Layer 2 of a small transformer language model trained on English Wikipedia (12 layers, counted from 0, width 64).
A neuron's activation on a vector x is GELU(weights . x), where the dot is the dot product.
The model reads these tokens: "per" "i" "od" " d" "om" "est" "ic" " ar" "ch" "it" "ect" "ure" "," " not" "ed" " for" " its" " s" "im" "p" "le" " and" " tr" "ad" "ition" "al" " des" "ign" "." " The" " build"

The vector x that enters this layer's MLP at each token. A number n stands for n times 0.011.
0 "per": 16 -133 -141 51 -153 -64 -102 -119 -52 -158 68 -99 62 77 -92 -39 113 -131 102 -10 24 -34 88 86 13 16 32 -119 59 -23 -227 -29 -86 -87 -23 -33 81 -106 32 141 -111 162 -18 63 41 -166 85 -69 -76 -24 90 12 96 124 -5 85 287 469 34 -96 51 38 58 -1
1 "i": 35 -39 70 -30 -27 -15 14 -62 3 -24 239 86 74 89 -39 84 -78 -33 58 -166 -16 74 -4 -42 171 -56 93 60 -138 -47 -171 -131 -139 -53 -95 -151 135 -83 57 117 56 71 8 -142 70 -225 -174 -53 260 -1 -64 -28 -58 -33 91 31 -25 -16 60 -121 12 148 77 254
2 "od": 30 -85 2 2 -99 -49 1 27 -89 -120 314 171 -25 57 -44 47 -30 49 -22 -167 -43 47 10 100 97 -56 69 153 -58 -91 -90 -60 -94 5 -35 -281 84 -116 30 93 21 142 37 -128 201 -232 -21 -99 125 -24 -47 -18 -44 -43 71 -4 -30 -100 12 1 65 48 215 140
3 " d": 9 -18 -29 -44 -103 -21 -6 47 -8 36 332 140 55 64 37 42 -111 -28 89 -70 44 31 -44 23 133 -41 40 67 -87 -39 -136 -48 -60 -40 -94 -136 -86 -98 45 -10 57 185 -6 -57 150 -386 -5 0 81 -143 95 21 -200 112 121 59 -150 0 -80 -119 60 -33 192 116
4 "om": 174 -57 73 72 -105 -84 -52 -34 -33 11 189 49 72 146 -37 92 -127 -30 -84 -153 24 -9 17 -44 228 19 70 41 -24 -111 -118 -126 -115 -65 -95 -177 -4 -63 15 135 90 130 38 -111 137 -197 -60 51 121 -111 -18 -34 -137 11 19 85 -36 -89 -93 28 39 89 264 175
5 "est": 24 2 60 10 -102 -42 -164 84 -20 16 272 9 30 22 -91 185 -46 58 -29 -182 105 21 -88 71 167 -155 76 117 -118 -54 -88 -70 -168 17 -70 -97 104 -118 69 18 50 123 23 -194 196 -248 -71 34 -12 -55 13 54 20 78 -30 35 -52 -130 -26 2 186 -4 139 88
6 "ic": 146 8 17 -86 -161 5 -100 -65 0 35 196 68 111 73 -110 73 13 -48 83 -155 82 58 -107 59 115 -214 10 53 -77 -8 -206 -109 -145 12 -34 -182 77 -63 14 133 90 70 -21 -179 215 -215 -83 6 143 10 5 9 -52 13 43 10 -50 -146 103 62 67 52 144 123
7 " ar": 27 -68 -47 -31 -36 -40 -94 32 -48 -32 305 -30 99 93 -31 151 50 -18 4 -96 120 -18 23 -24 98 -138 16 144 -186 15 -107 -52 -72 58 1 -242 -49 -51 53 -69 25 263 43 19 150 -231 -75 -20 162 -162 26 129 -100 122 38 77 -206 23 -79 -116 29 3 124 46
8 "ch": 99 31 28 127 -175 -88 -127 47 21 87 311 10 112 52 -54 64 8 -8 -59 -179 -39 8 -17 -48 121 -137 -1 26 -164 15 -146 -90 -87 69 -119 -163 63 -64 -151 13 -10 131 81 -212 194 -132 -96 39 139 -37 -17 28 -68 15 111 53 9 -37 1 33 27 100 145 150
9 "it": 64 -35 76 2 -66 -54 -68 44 -86 52 189 42 85 50 -65 123 14 -27 -60 -102 62 129 -21 -33 110 -156 -10 -33 -183 -28 -173 -106 -202 170 -87 -234 110 -94 32 97 113 123 54 -191 168 -171 -65 41 18 -61 -82 -24 20 65 24 65 -88 -23 135 25 2 22 161 176
10 "ect": 31 -114 12 -8 -127 -44 -197 32 -90 -12 346 125 2 91 -12 160 135 44 -11 -102 117 2 -33 4 145 -80 -20 103 -62 -30 -63 -60 -154 23 -44 -213 56 -113 34 86 19 144 -7 -134 278 -166 47 -83 -50 -34 -63 -108 -29 52 -24 80 -32 -117 55 35 -11 8 170 112
11 "ure": 76 -113 -35 -4 -42 -36 -13 36 -125 -67 240 105 126 87 -69 47 66 49 -48 -166 15 96 8 34 284 -180 -54 95 -57 -93 -121 -38 -123 -79 2 -116 89 -64 74 119 51 103 16 -219 129 -244 -24 57 189 -84 -116 61 5 9 -16 -4 35 -137 -13 -34 21 26 128 154
12 ",": 37 -33 -32 53 -91 13 -102 9 -39 31 276 120 163 -42 56 46 25 168 79 -97 9 44 -79 -32 198 -180 43 15 -85 -74 -176 -158 -28 11 -81 -84 -67 -59 -87 126 39 230 2 -206 218 -135 -137 -34 167 -119 -13 -2 -109 -21 10 89 55 45 -66 29 -77 41 60 39
13 " not": -55 -139 -98 -72 -35 -36 -25 122 -100 44 221 143 166 74 -11 59 -17 33 4 -42 122 -51 -36 39 178 -37 -35 102 -112 -124 -165 -115 -205 91 -57 -118 13 -79 39 46 86 162 33 -154 163 -236 -21 11 57 -169 62 47 -32 11 8 27 -246 152 52 -10 64 -35 126 95
14 "ed": 79 45 -34 89 -154 -89 -83 31 -103 -3 224 141 61 31 22 132 -13 -58 18 -146 114 -36 43 40 247 -178 -62 63 -52 -36 -141 -63 -108 -28 -78 -94 9 -159 46 167 35 205 6 -228 166 -70 -80 -16 103 -120 -82 35 4 11 64 25 -104 -136 30 74 -22 17 192 23
15 " for": -10 -34 -50 37 -82 -49 -33 27 -7 1 246 23 147 51 -84 113 74 -32 65 -86 203 -32 27 -54 233 -251 10 85 -93 -49 -92 -74 -150 47 -58 -195 -16 -132 92 15 36 193 52 -176 173 -104 9 48 160 -159 -38 107 -95 76 60 57 -155 103 -90 -10 -11 -28 3 3
16 " its": 12 -21 -49 -56 -2 -23 -23 52 -67 104 187 39 103 77 -41 61 5 105 -11 -83 172 20 -64 -72 179 -155 18 33 -122 -109 -282 -51 -141 23 -54 -96 -5 -143 47 31 40 207 64 -89 199 -249 72 67 215 -78 -20 123 -85 -45 50 48 -155 -100 -128 -34 31 128 154 -44
17 " s": 28 -32 36 -43 -17 -144 -95 80 15 29 237 77 133 159 39 4 -54 24 110 -46 66 23 22 -61 189 -146 23 60 -183 -5 -99 -51 -165 15 -149 -119 -74 -157 30 -16 -30 214 19 -23 190 -225 -20 42 124 -169 24 54 -124 115 94 -10 -172 -1 -79 -68 15 -10 171 100
18 "im": 26 -143 71 -9 -3 -106 -135 -8 -45 90 209 22 120 136 8 148 23 -155 -38 -121 93 -20 -77 2 278 -61 -30 72 -45 -86 -153 -95 -76 33 -109 -153 90 -82 -3 101 41 96 25 -161 203 -100 -59 88 81 -142 -80 -72 0 51 47 -1 -94 -140 -18 -5 79 74 149 228
19 "p": 79 -111 -44 126 -141 3 -188 109 0 108 250 -22 126 48 -27 59 -81 -7 50 -129 28 88 -104 -7 205 -147 -24 -30 -90 -89 -131 -113 -166 1 -49 -105 116 4 -43 115 122 74 33 -109 155 -128 -28 8 131 -88 29 -139 -36 75 91 69 -63 -109 36 63 -3 -154 113 212
20 "le": 48 -46 36 109 -85 -29 -62 138 -21 9 80 9 91 137 -59 78 -50 -29 62 -136 48 82 -90 -40 233 -175 -98 71 -21 40 -132 -88 -176 -17 -97 -177 128 -125 8 84 104 226 -18 -137 67 -144 -75 77 167 -129 -95 45 3 24 -20 33 -77 -50 54 109 -133 27 187 157
21 " and": -16 -66 -38 43 -24 -16 -27 79 8 71 233 83 92 42 -22 67 34 139 83 -122 188 7 -125 -61 162 -194 -10 4 -118 -77 -183 -165 -80 57 -112 -120 -102 -105 9 112 83 213 40 -160 116 -178 -34 71 203 -157 -48 19 -89 55 -41 51 -36 125 -110 39 -4 17 99 70
22 " tr": -40 -57 -17 26 59 -29 -211 115 -60 108 257 -2 77 153 64 32 14 11 89 -114 93 81 -90 -56 35 91 -25 54 -233 -46 -143 -147 -24 68 -80 -102 -116 -79 116 15 65 161 125 -22 147 -236 -120 60 79 -109 4 -42 -48 138 58 29 -216 -177 -63 -47 -14 43 171 105
23 "ad": -30 57 -31 49 -95 -7 -40 51 -114 20 295 166 15 117 -43 139 -69 9 -45 -228 2 71 -60 54 128 -55 -48 78 -81 -107 -110 -202 -5 -16 -25 -172 26 -82 67 72 37 213 18 -170 217 -142 -120 20 36 -101 12 -19 -50 45 2 34 -6 -68 -16 96 68 -26 193 109
24 "ition": 23 -106 76 15 -176 -40 -98 34 -176 2 218 134 112 116 -36 42 37 50 -106 -92 58 154 -12 -58 197 -133 -36 100 -108 26 -182 -89 -119 21 -39 -85 79 -95 85 109 95 209 36 -175 100 -173 -33 62 -41 -79 -154 10 50 -46 51 -18 -9 -139 27 112 34 -38 78 201
25 "al": 92 5 -50 -43 -82 -36 -19 27 -101 36 215 9 81 70 -43 71 -23 -25 -84 -205 41 53 -11 2 171 -179 -71 90 -72 10 -74 -72 -53 -64 -85 -168 88 -172 101 116 -23 177 12 -126 281 -190 -94 96 176 -140 18 -21 -29 38 14 71 -16 -91 10 77 106 -34 195 79
26 " des": -52 -81 -35 -18 -117 -44 -120 129 -56 -32 252 0 164 66 21 29 2 96 -17 -19 -15 161 -34 40 134 -120 -19 132 -144 -52 -117 -157 -127 61 -126 -53 -84 -73 42 40 28 250 -43 -88 227 -121 -67 36 114 -209 46 64 -115 33 45 15 -260 68 -2 70 38 49 28 155
27 "ign": -16 -38 -64 65 -141 -36 -60 78 -117 29 228 11 75 158 19 -1 -84 56 -75 -170 84 99 -91 121 280 -104 -43 49 -22 52 -225 -155 -178 -17 -2 -72 54 -58 101 64 163 186 3 -143 118 -173 4 30 -5 -18 -61 19 -26 21 27 103 -86 -152 -42 81 37 -125 99 144
28 ".": -6 -30 -56 1 -149 -6 -84 62 -23 6 210 108 155 59 -42 -86 98 111 58 -186 4 -64 -43 -72 290 -186 -4 60 -135 -61 -131 -184 -40 30 -71 -104 39 31 62 118 1 119 -26 -226 133 -131 -75 11 146 -152 73 77 24 50 104 49 48 40 -84 49 -27 -2 10 119
29 " The": -56 -45 -45 47 -67 -40 -76 41 -15 61 144 102 124 141 -168 49 25 113 -47 -101 196 42 -65 -53 169 -126 -28 -9 -190 -56 -147 -63 -115 -67 -69 -123 48 -59 -75 74 8 174 35 -102 205 -165 76 -33 141 -114 35 84 14 46 -3 144 -149 -2 -143 78 -91 117 176 43
30 " build": -31 69 -86 66 -109 34 -213 157 -29 -17 214 19 116 92 -62 11 -9 93 -82 -108 116 120 18 25 217 -128 -50 121 -233 -11 -180 -154 -92 85 -32 -122 -63 -90 80 -13 2 113 160 -77 209 -136 -22 51 -33 -53 -17 167 55 35 29 -4 -179 -42 -33 -55 47 -84 114 5

Each question shows the input weights of one neuron of the MLP. A number n stands for n times 0.0018.

n61: 8 5 -42 46 43 -65 26 -51 24 -66 -53 21 -25 -56 101 -3 79 30 -4 -38 56 35 -48 -12 148 -187 -64 -81 122 42 50 168 62 -17 25 -56 -136 185 38 -6 26 78 -22 -18 -1 -15 -41 -13 6 103 -29 -26 -100 -181 0 -185 -128 -73 -48 124 -17 96 27 29
On which two tokens does it fire most, strongest first? 14 "ed", 11 "ure"

n57: -3 145 -94 23 36 112 -85 32 2 -23 -43 105 -91 110 -23 -7 49 -21 -29 35 -178 -21 68 -87 -74 -2 94 5 -97 83 -74 218 -126 191 25 -45 109 66 -34 -33 82 -1 -55 -88 -97 -40 -76 29 67 -28 -44 -183 162 -137 25 104 -52 -21 -5 13 0 -139 76 -145
On which token does it fire most, and how strongly? 9 "it", at about 0.86

n81: 43 -41 -228 81 -123 -15 -153 -67 -99 -137 -86 -36 69 121 -77 20 35 15 247 -71 100 -29 107 245 -71 176 38 -235 -57 -90 -164 49 37 -31 38 -18 14 7 -69 134 -178 165 -146 77 -39 41 149 -96 -156 29 16 -11 -9 5 82 -29 260 367 -43 -277 18 1 -41 -2
On which token does it fire most? 0 "per"

n48: 33 -62 35 -37 -26 -46 -160 -29 19 -45 -57 106 -123 23 58 194 19 -62 117 31 -37 81 -42 100 -59 -62 30 -19 -37 57 -30 86 9 118 44 -35 -47 -49 -91 -41 -66 -144 -59 -44 139 61 -78 55 -55 -31 8 -42 -22 -86 49 2 -90 -53 138 21 150 61 -83 -56
On which two tokens does it fire most, strongest first? 6 "ic", 10 "ect"

n108: 23 46 8 -15 31 -15 59 -56 20 -103 -88 58 72 127 -48 124 -62 27 25 -100 -53 165 -51 -105 46 161 -79 95 -13 -121 -106 169 202 250 -21 9 150 -9 -118 -64 -89 -68 7 110 58 -33 40 -197 9 -41 -115 27 -56 -60 -39 19 -103 77 -68 -56 189 -118 -154 -37
On which token does it fire most, and how strongly? 7 " ar", at about 0.16

n10: 132 79 -104 -35 -4 -24 13 -91 35 7 -41 2 -7 156 25 80 89 92 -94 -127 -53 28 183 115 -78 80 -32 150 100 -70 34 -21 74 -54 -139 -101 38 -5 -58 11 56 20 -79 15 52 -36 -2 140 90 141 -94 -14 107 -70 15 170 -88 -84 -33 -38 -62 -176 -106 -52
On which token does it fire most? 25 "al"

n74: 128 -27 104 -29 102 8 32 42 28 15 -89 60 -22 -46 -10 30 -31 -3 4 144 145 -126 -42 6 8 -85 -85 68 -74 -78 -55 -127 65 -161 27 -19 37 -111 58 -133 20 138 84 -96 -121 17 57 -14 -70 91 17 -70 -28 -83 25 29 -112 46 32 2 19 -39 6 82
On which token does it fire most? 13 " not"

n28: -47 146 113 28 -51 49 -26 34 91 -62 -43 92 -99 82 38 25 -162 72 21 8 -66 -221 -1 45 54 82 -142 -57 -10 -59 93 115 -68 -137 156 -20 -109 42 -40 100 -86 59 6 -92 113 114 -56 -27 36 4 -85 69 -110 128 19 29 -6 18 102 -83 -32 8 42 -141
On which token does it fire most? 14 "ed"

n22: 50 54 124 106 -51 -56 127 -3 -14 29 48 -29 41 24 -61 -134 50 -50 -27 28 13 -19 -97 -8 -89 -166 -84 82 61 -96 114 -152 -70 -18 67 61 47 -32 -21 -104 -84 -75 -128 -6 11 17 -99 13 86 12 51 5 -112 22 1 -30 70 95 61 129 -6 87 100 20
On which token does it fire most, and how strongly? 8 "ch", at about 1.2

n77: -87 -53 159 61 -128 -155 28 -3 19 -154 -103 94 -22 -77 101 200 -104 -42 28 -44 92 -13 -99 4 -1 -37 -94 13 -35 -36 57 26 17 12 82 -62 20 106 -10 31 -90 -93 135 31 75 10 75 -15 -38 -26 111 -95 -42 41 -52 -39 -39 69 -62 -114 47 215 -143 -48
On which three tokens does it fire most, strongest first? 18 "im", 0 "per", 15 " for"

n71: 105 42 -86 17 21 34 64 13 27 29 -52 28 -39 31 14 49 130 58 -163 25 -21 -63 36 109 -55 -51 13 14 -171 -42 94 74 -103 6 27 -7 -187 -48 -182 25 54 -9 10 77 -58 -214 -79 121 149 27 -73 -92 75 -15 37 -9 79 -102 27 28 122 -30 -1 35
On which token does it fire most? 11 "ure"

n24: -24 74 5 20 -6 -51 68 24 -23 -12 82 -6 14 -23 -12 -20 -160 -11 12 -88 -32 238 85 -120 -129 55 60 85 5 -75 -27 100 -114 -71 68 38 84 -56 4 38 195 -90 54 41 57 8 3 -14 7 -84 18 -37 -87 -13 -92 140 82 78 1 1 52 137 -155 -133
On which two tokens does it fire most, strongest first? 1 "i", 0 "per"

n115: -106 31 25 -83 52 -78 28 -48 100 -56 39 20 -58 -1 44 159 -44 31 -81 90 65 -46 132 -17 211 -33 -80 26 -59 -68 -92 230 -34 61 103 -16 19 41 -35 53 7 -156 -154 -55 -62 -102 -155 -55 -37 -88 30 -50 95 89 -24 -29 111 1 92 70 114 26 60 -126
On which token does it fire most? 5 "est"

n5: -2 2 -13 -7 -4 -41 -51 49 -75 8 -62 0 15 53 46 22 71 58 -40 -40 89 9 -29 4 31 -115 41 74 -58 -79 34 -25 37 -33 34 -61 -56 -87 -97 7 -4 136 24 -27 -62 -14 1 57 3 127 104 -56 -28 3 2 60 -21 30 22 -54 -23 -7 -46 116
On which token does it fire most, and how strongly? 21 " and", at about 1.9

n0: 4 -178 14 61 -133 57 53 -101 54 -32 -97 107 -72 43 45 24 47 169 89 54 -124 -57 28 87 20 42 64 199 -99 51 -145 28 76 56 -52 -94 -50 -186 -47 75 169 -36 -51 -63 25 17 -44 140 -56 106 164 -161 95 62 -60 -74 -71 29 20 -117 -114 15 -1 -24
On which token does it fire most, and how strongly? 2 "od", at about 1.2

n127: -132 43 -48 -88 30 33 104 78 141 8 76 -79 32 -12 -72 53 -118 87 55 3 58 33 -90 47 44 66 141 55 -59 50 -16 222 -32 4 -5 21 -73 39 -4 -5 21 127 -64 53 22 -42 -89 -44 63 -25 64 -112 -35 28 -98 -72 10 -111 28 -3 43 -18 -78 -159
On which token does it fire most, and how strongly? 3 " d", at about 1.1

n23: 11 133 -26 104 29 80 -1 32 3 -142 -59 7 -1 -19 1 -96 -165 43 30 -164 43 -54 -147 -208 70 55 116 -35 -11 43 20 75 84 44 6 27 -37 78 -43 4 18 -22 160 107 59 20 -91 -206 74 3 118 13 10 112 25 -123 -43 34 -12 -85 48 29 -51 -30
On which token does it fire most? 22 " tr"

n116: -38 -48 107 -15 -125 32 45 17 39 -168 98 198 68 -4 131 -74 -65 -101 -5 -100 143 84 -2 -30 -119 -108 -97 8 50 -106 -33 -100 115 8 -160 -21 22 70 -41 -24 55 77 -40 81 -1 290 -3 -125 60 202 -62 -101 -126 43 -28 93 -36 127 84 75 73 -64 -81 -89
On which token does it fire most, and how strongly? 12 ",", at about 0.68

n26: 35 48 -23 -163 -144 12 40 65 -31 54 -15 89 -10 -92 19 -38 -43 140 83 110 28 82 -36 -32 -44 -72 65 -2 -80 -164 -25 -11 -47 20 -176 38 31 160 150 -33 35 50 32 150 7 88 -232 -7 13 -33 -105 51 -27 95 -96 9 126 -59 -56 19 -54 106 -6 -78
On which token does it fire most, and how strongly? 12 ",", at about 1.5

n98: 19 11 -18 8 -37 128 -73 -39 -5 24 12 36 -100 -32 132 -26 52 -27 -164 4 48 -21 -164 -41 9 27 -10 49 -180 32 -10 19 -2 -209 68 63 73 30 -108 -16 48 -37 24 67 51 21 79 47 -63 35 -30 260 -217 68 -44 138 -29 45 225 -85 -72 -47 -34 -114
On which token does it fire most, and how strongly? 30 " build", at about 0.7

n4: 107 -22 58 -168 103 -51 23 -67 -14 10 -58 90 15 134 14 11 -50 77 121 76 -93 102 134 -159 9 -7 90 -100 60 -24 -61 37 67 -23 -80 -57 -70 25 -137 -53 -141 86 -76 -18 42 -24 -16 79 0 35 -14 47 -88 66 -158 1 -38 -51 102 46 69 -83 -17 98
On which token does it fire most? 17 " s"

n29: -23 49 75 -54 70 58 -28 65 -5 70 -130 44 113 34 7 82 -90 53 -39 -113 -63 2 66 49 42 -12 74 0 129 -83 19 81 -23 32 65 -75 -39 -176 -29 -45 34 63 -128 -37 -59 -14 -100 -12 24 72 62 -174 -16 61 15 -106 -144 30 14 -83 -65 37 -46 1
On which token does it fire most, and how strongly? 1 "i", at about 0.83

n7: -51 -74 -57 0 20 -37 105 65 -73 41 -92 2 45 -12 2 56 5 63 -30 103 34 63 70 58 -41 41 -1 74 27 6 -203 -24 117 -75 -23 49 -95 4 9 -48 19 -9 7 -88 -59 -77 23 91 -91 -8 151 -6 -70 60 12 -104 -69 69 10 -13 45 -102 5 -62
On which three tokens does it fire most, strongest first? 13 " not", 3 " d", 26 " des"

n43: 31 -23 64 8 74 -29 -14 -68 -82 33 -74 -97 80 -16 -1 115 -52 108 -55 -51 6 -98 173 42 117 146 38 140 -25 -99 -44 0 41 46 -155 -83 -87 -40 -92 44 -108 -111 -41 -66 -103 86 16 144 56 -26 116 -23 -26 90 47 27 -27 4 -7 -23 -37 -93 1 19
On which token does it fire most? 4 "om"

n89: 93 10 -35 41 -61 -57 68 10 29 -53 -96 -54 -74 68 21 138 -4 67 54 83 67 61 -58 29 -58 12 -97 -121 -116 -64 -4 143 57 85 84 -46 -77 90 125 89 -153 35 -103 -98 111 110 -136 -19 -29 18 7 -77 11 4 108 -21 155 -50 -111 33 -95 -120 69 64
On which token does it fire most? 23 "ad"

n64: 43 -60 9 -254 71 71 -17 91 -116 -85 -37 157 -133 -51 105 -174 61 -15 -82 53 176 -2 41 0 -11 -48 12 -15 -86 -29 -44 54 -75 55 -103 27 42 -21 103 -44 175 4 102 -43 -128 39 57 -87 94 33 24 -64 -45 -11 -67 96 -3 49 -28 -12 38 -30 -10 50
On which token does it fire most, and how strongly? 13 " not", at about 1.5

n50: 107 69 182 -187 -71 4 -54 67 84 -52 -95 -63 163 -120 155 23 -16 -29 -39 -84 -50 -7 7 -93 -21 -10 20 8 75 11 108 36 -61 -163 14 -91 45 69 13 70 37 -17 155 -74 70 -31 -38 -19 41 14 -89 5 -49 105 -50 -91 -19 25 72 19 -21 -81 -81 -14
On which two tokens does it fire most, strongest first? 6 "ic", 25 "al"

n65: 29 -59 -23 189 -66 -18 -11 84 -176 145 -12 -24 -34 -77 -126 -99 -51 -85 -7 -72 -44 14 52 27 -31 64 76 93 -46 46 -28 123 140 -77 -119 -41 -103 -18 -174 -81 67 -34 110 65 69 132 -158 143 84 43 -2 -13 86 -2 43 0 -7 42 -42 11 -70 105 -7 37
On which token does it fire most, and how strongly? 8 "ch", at about 1.8

n47: -119 -77 109 -126 -26 32 80 35 35 107 115 -77 24 -20 30 25 -68 -56 -81 -12 23 36 -3 -70 -74 -140 -34 188 -117 62 25 -96 0 -15 18 87 21 53 -67 -25 -18 -48 118 33 -86 56 -7 24 35 158 -21 43 -134 26 -42 -19 0 50 8 -40 3 92 24 22
On which token does it fire most, and how strongly? 1 "i", at about 0.86

n83: 49 21 -41 -28 -44 -96 -9 -13 -260 -35 -24 108 -18 -38 107 -27 5 7 108 140 98 4 155 -39 31 -108 -20 42 16 -146 56 36 -75 7 9 71 -59 -4 -34 -68 -35 -47 -29 91 81 122 -131 35 -46 52 -11 33 -14 -18 96 -132 -140 -1 20 -7 34 46 60 -24
On which token does it fire most? 14 "ed"

n33: 34 -167 68 -100 9 12 -58 102 -106 -61 86 50 -9 138 78 9 149 94 -26 95 55 7 29 32 -5 -91 -73 72 104 -29 -83 69 -41 -122 -158 -88 40 -23 5 -82 64 -83 12 15 -77 -17 25 81 -125 182 40 50 67 74 20 86 3 34 -50 -2 -25 -72 -79 6
On which token does it fire most? 10 "ect"

n87: -55 129 -106 11 43 -109 35 -62 111 -115 -104 -107 165 57 -68 86 115 -68 63 92 95 -123 21 -88 -65 112 -13 -149 5 -165 -80 65 77 -26 -28 1 66 -169 -38 110 32 -35 152 -21 15 -44 28 4 -21 -132 -70 78 38 123 108 -43 4 47 -9 -49 -56 53 -173 -26
On which token does it fire most? 0 "per"

n32: 22 16 68 117 68 -102 16 -13 -9 148 -152 -20 -47 -45 -35 74 -70 105 16 -83 70 42 15 58 47 -41 12 74 12 -60 96 43 25 -37 1 15 59 -87 -135 -9 178 -13 -102 3 -3 -14 -119 121 -70 -17 -13 91 -25 -12 56 -38 -63 -27 21 -21 -18 19 -169 -11
On which token does it fire most? 20 "le"

n20: -150 41 -35 -30 44 -1 71 75 -52 44 75 -36 -180 128 -6 36 -79 -105 11 5 -115 -61 -84 -212 210 96 4 -29 162 15 -14 82 77 23 93 93 -3 106 -45 17 -24 -108 -13 53 194 -20 1 -16 23 -15 -60 -33 -21 36 91 -147 -6 73 72 -93 70 -29 -65 -49
On which token does it fire most, and how strongly? 18 "im", at about 0.24

n76: 148 86 -94 58 89 97 -87 115 3 -41 -110 -65 -14 -85 -36 88 -14 -56 -41 -36 -52 -17 5 70 1 -109 123 86 53 64 -37 -216 5 99 -88 107 -29 58 11 74 -68 -73 -53 -2 0 128 83 155 18 -66 74 -52 58 -89 31 -73 36 46 3 -49 -114 -98 -4 10
On which token does it fire most, and how strongly? 30 " build", at about 0.13

n75: -43 -88 88 -8 53 71 -110 27 -22 32 -118 25 -105 136 41 4 60 133 39 -8 2 -1 57 -162 -80 2 -11 22 89 -139 35 -36 55 -108 -128 123 27 -93 124 40 76 -23 -61 -25 -24 78 -107 78 -101 71 26 71 -120 84 71 -29 12 -58 -37 60 66 -40 78 39
On which token does it fire most, and how strongly? 22 " tr", at about 0.62

n69: -134 -22 -2 9 3 -46 169 157 112 -107 13 -62 21 -28 16 121 48 -102 1 -179 77 78 -22 -52 27 -28 -90 55 46 -8 110 72 80 66 1 24 -158 -28 74 29 -7 -60 -26 59 -26 -30 -125 24 -233 -102 55 -56 -29 20 50 -82 43 -18 -122 32 -36 99 53 -62
On which two tokens does it fire most, strongest first? 22 " tr", 23 "ad"

n109: -2 -96 -215 -10 -31 4 120 -54 109 13 -62 -6 -166 189 53 142 98 125 118 -74 -82 97 125 -66 56 -21 73 -4 21 -62 -117 169 114 76 -26 -61 -11 -17 -98 -55 -124 -45 -119 -51 111 19 -114 35 -80 139 53 -49 47 42 -154 -60 -91 -23 59 19 -25 -61 -37 135
On which token does it fire most, and how strongly? 10 "ect", at about 0.61

n45: 1 -85 71 -92 113 121 -109 -124 -2 -46 -33 58 -54 75 -23 58 -6 -58 2 35 -97 -35 7 16 -58 98 20 108 -165 -17 49 57 48 90 99 -42 -38 -61 -71 -17 42 40 -41 24 -9 -44 -114 119 134 -56 131 -155 48 -35 -16 99 -59 18 68 -48 -41 48 -23 -104
On which three tokens does it fire most, strongest first? 22 " tr", 7 " ar", 1 "i"

n30: -40 70 2 -25 -73 11 -125 -4 -54 -28 81 71 -81 67 20 -6 27 -96 70 67 19 16 -104 -19 -40 -68 -107 -64 -73 12 20 118 -72 -85 -33 87 80 116 78 -6 -66 -9 -18 35 -103 115 -43 -25 115 8 -51 -187 -68 113 -101 195 -66 -38 34 106 82 50 -90 23
On which token does it fire most, and how strongly? 19 "p", at about 0.9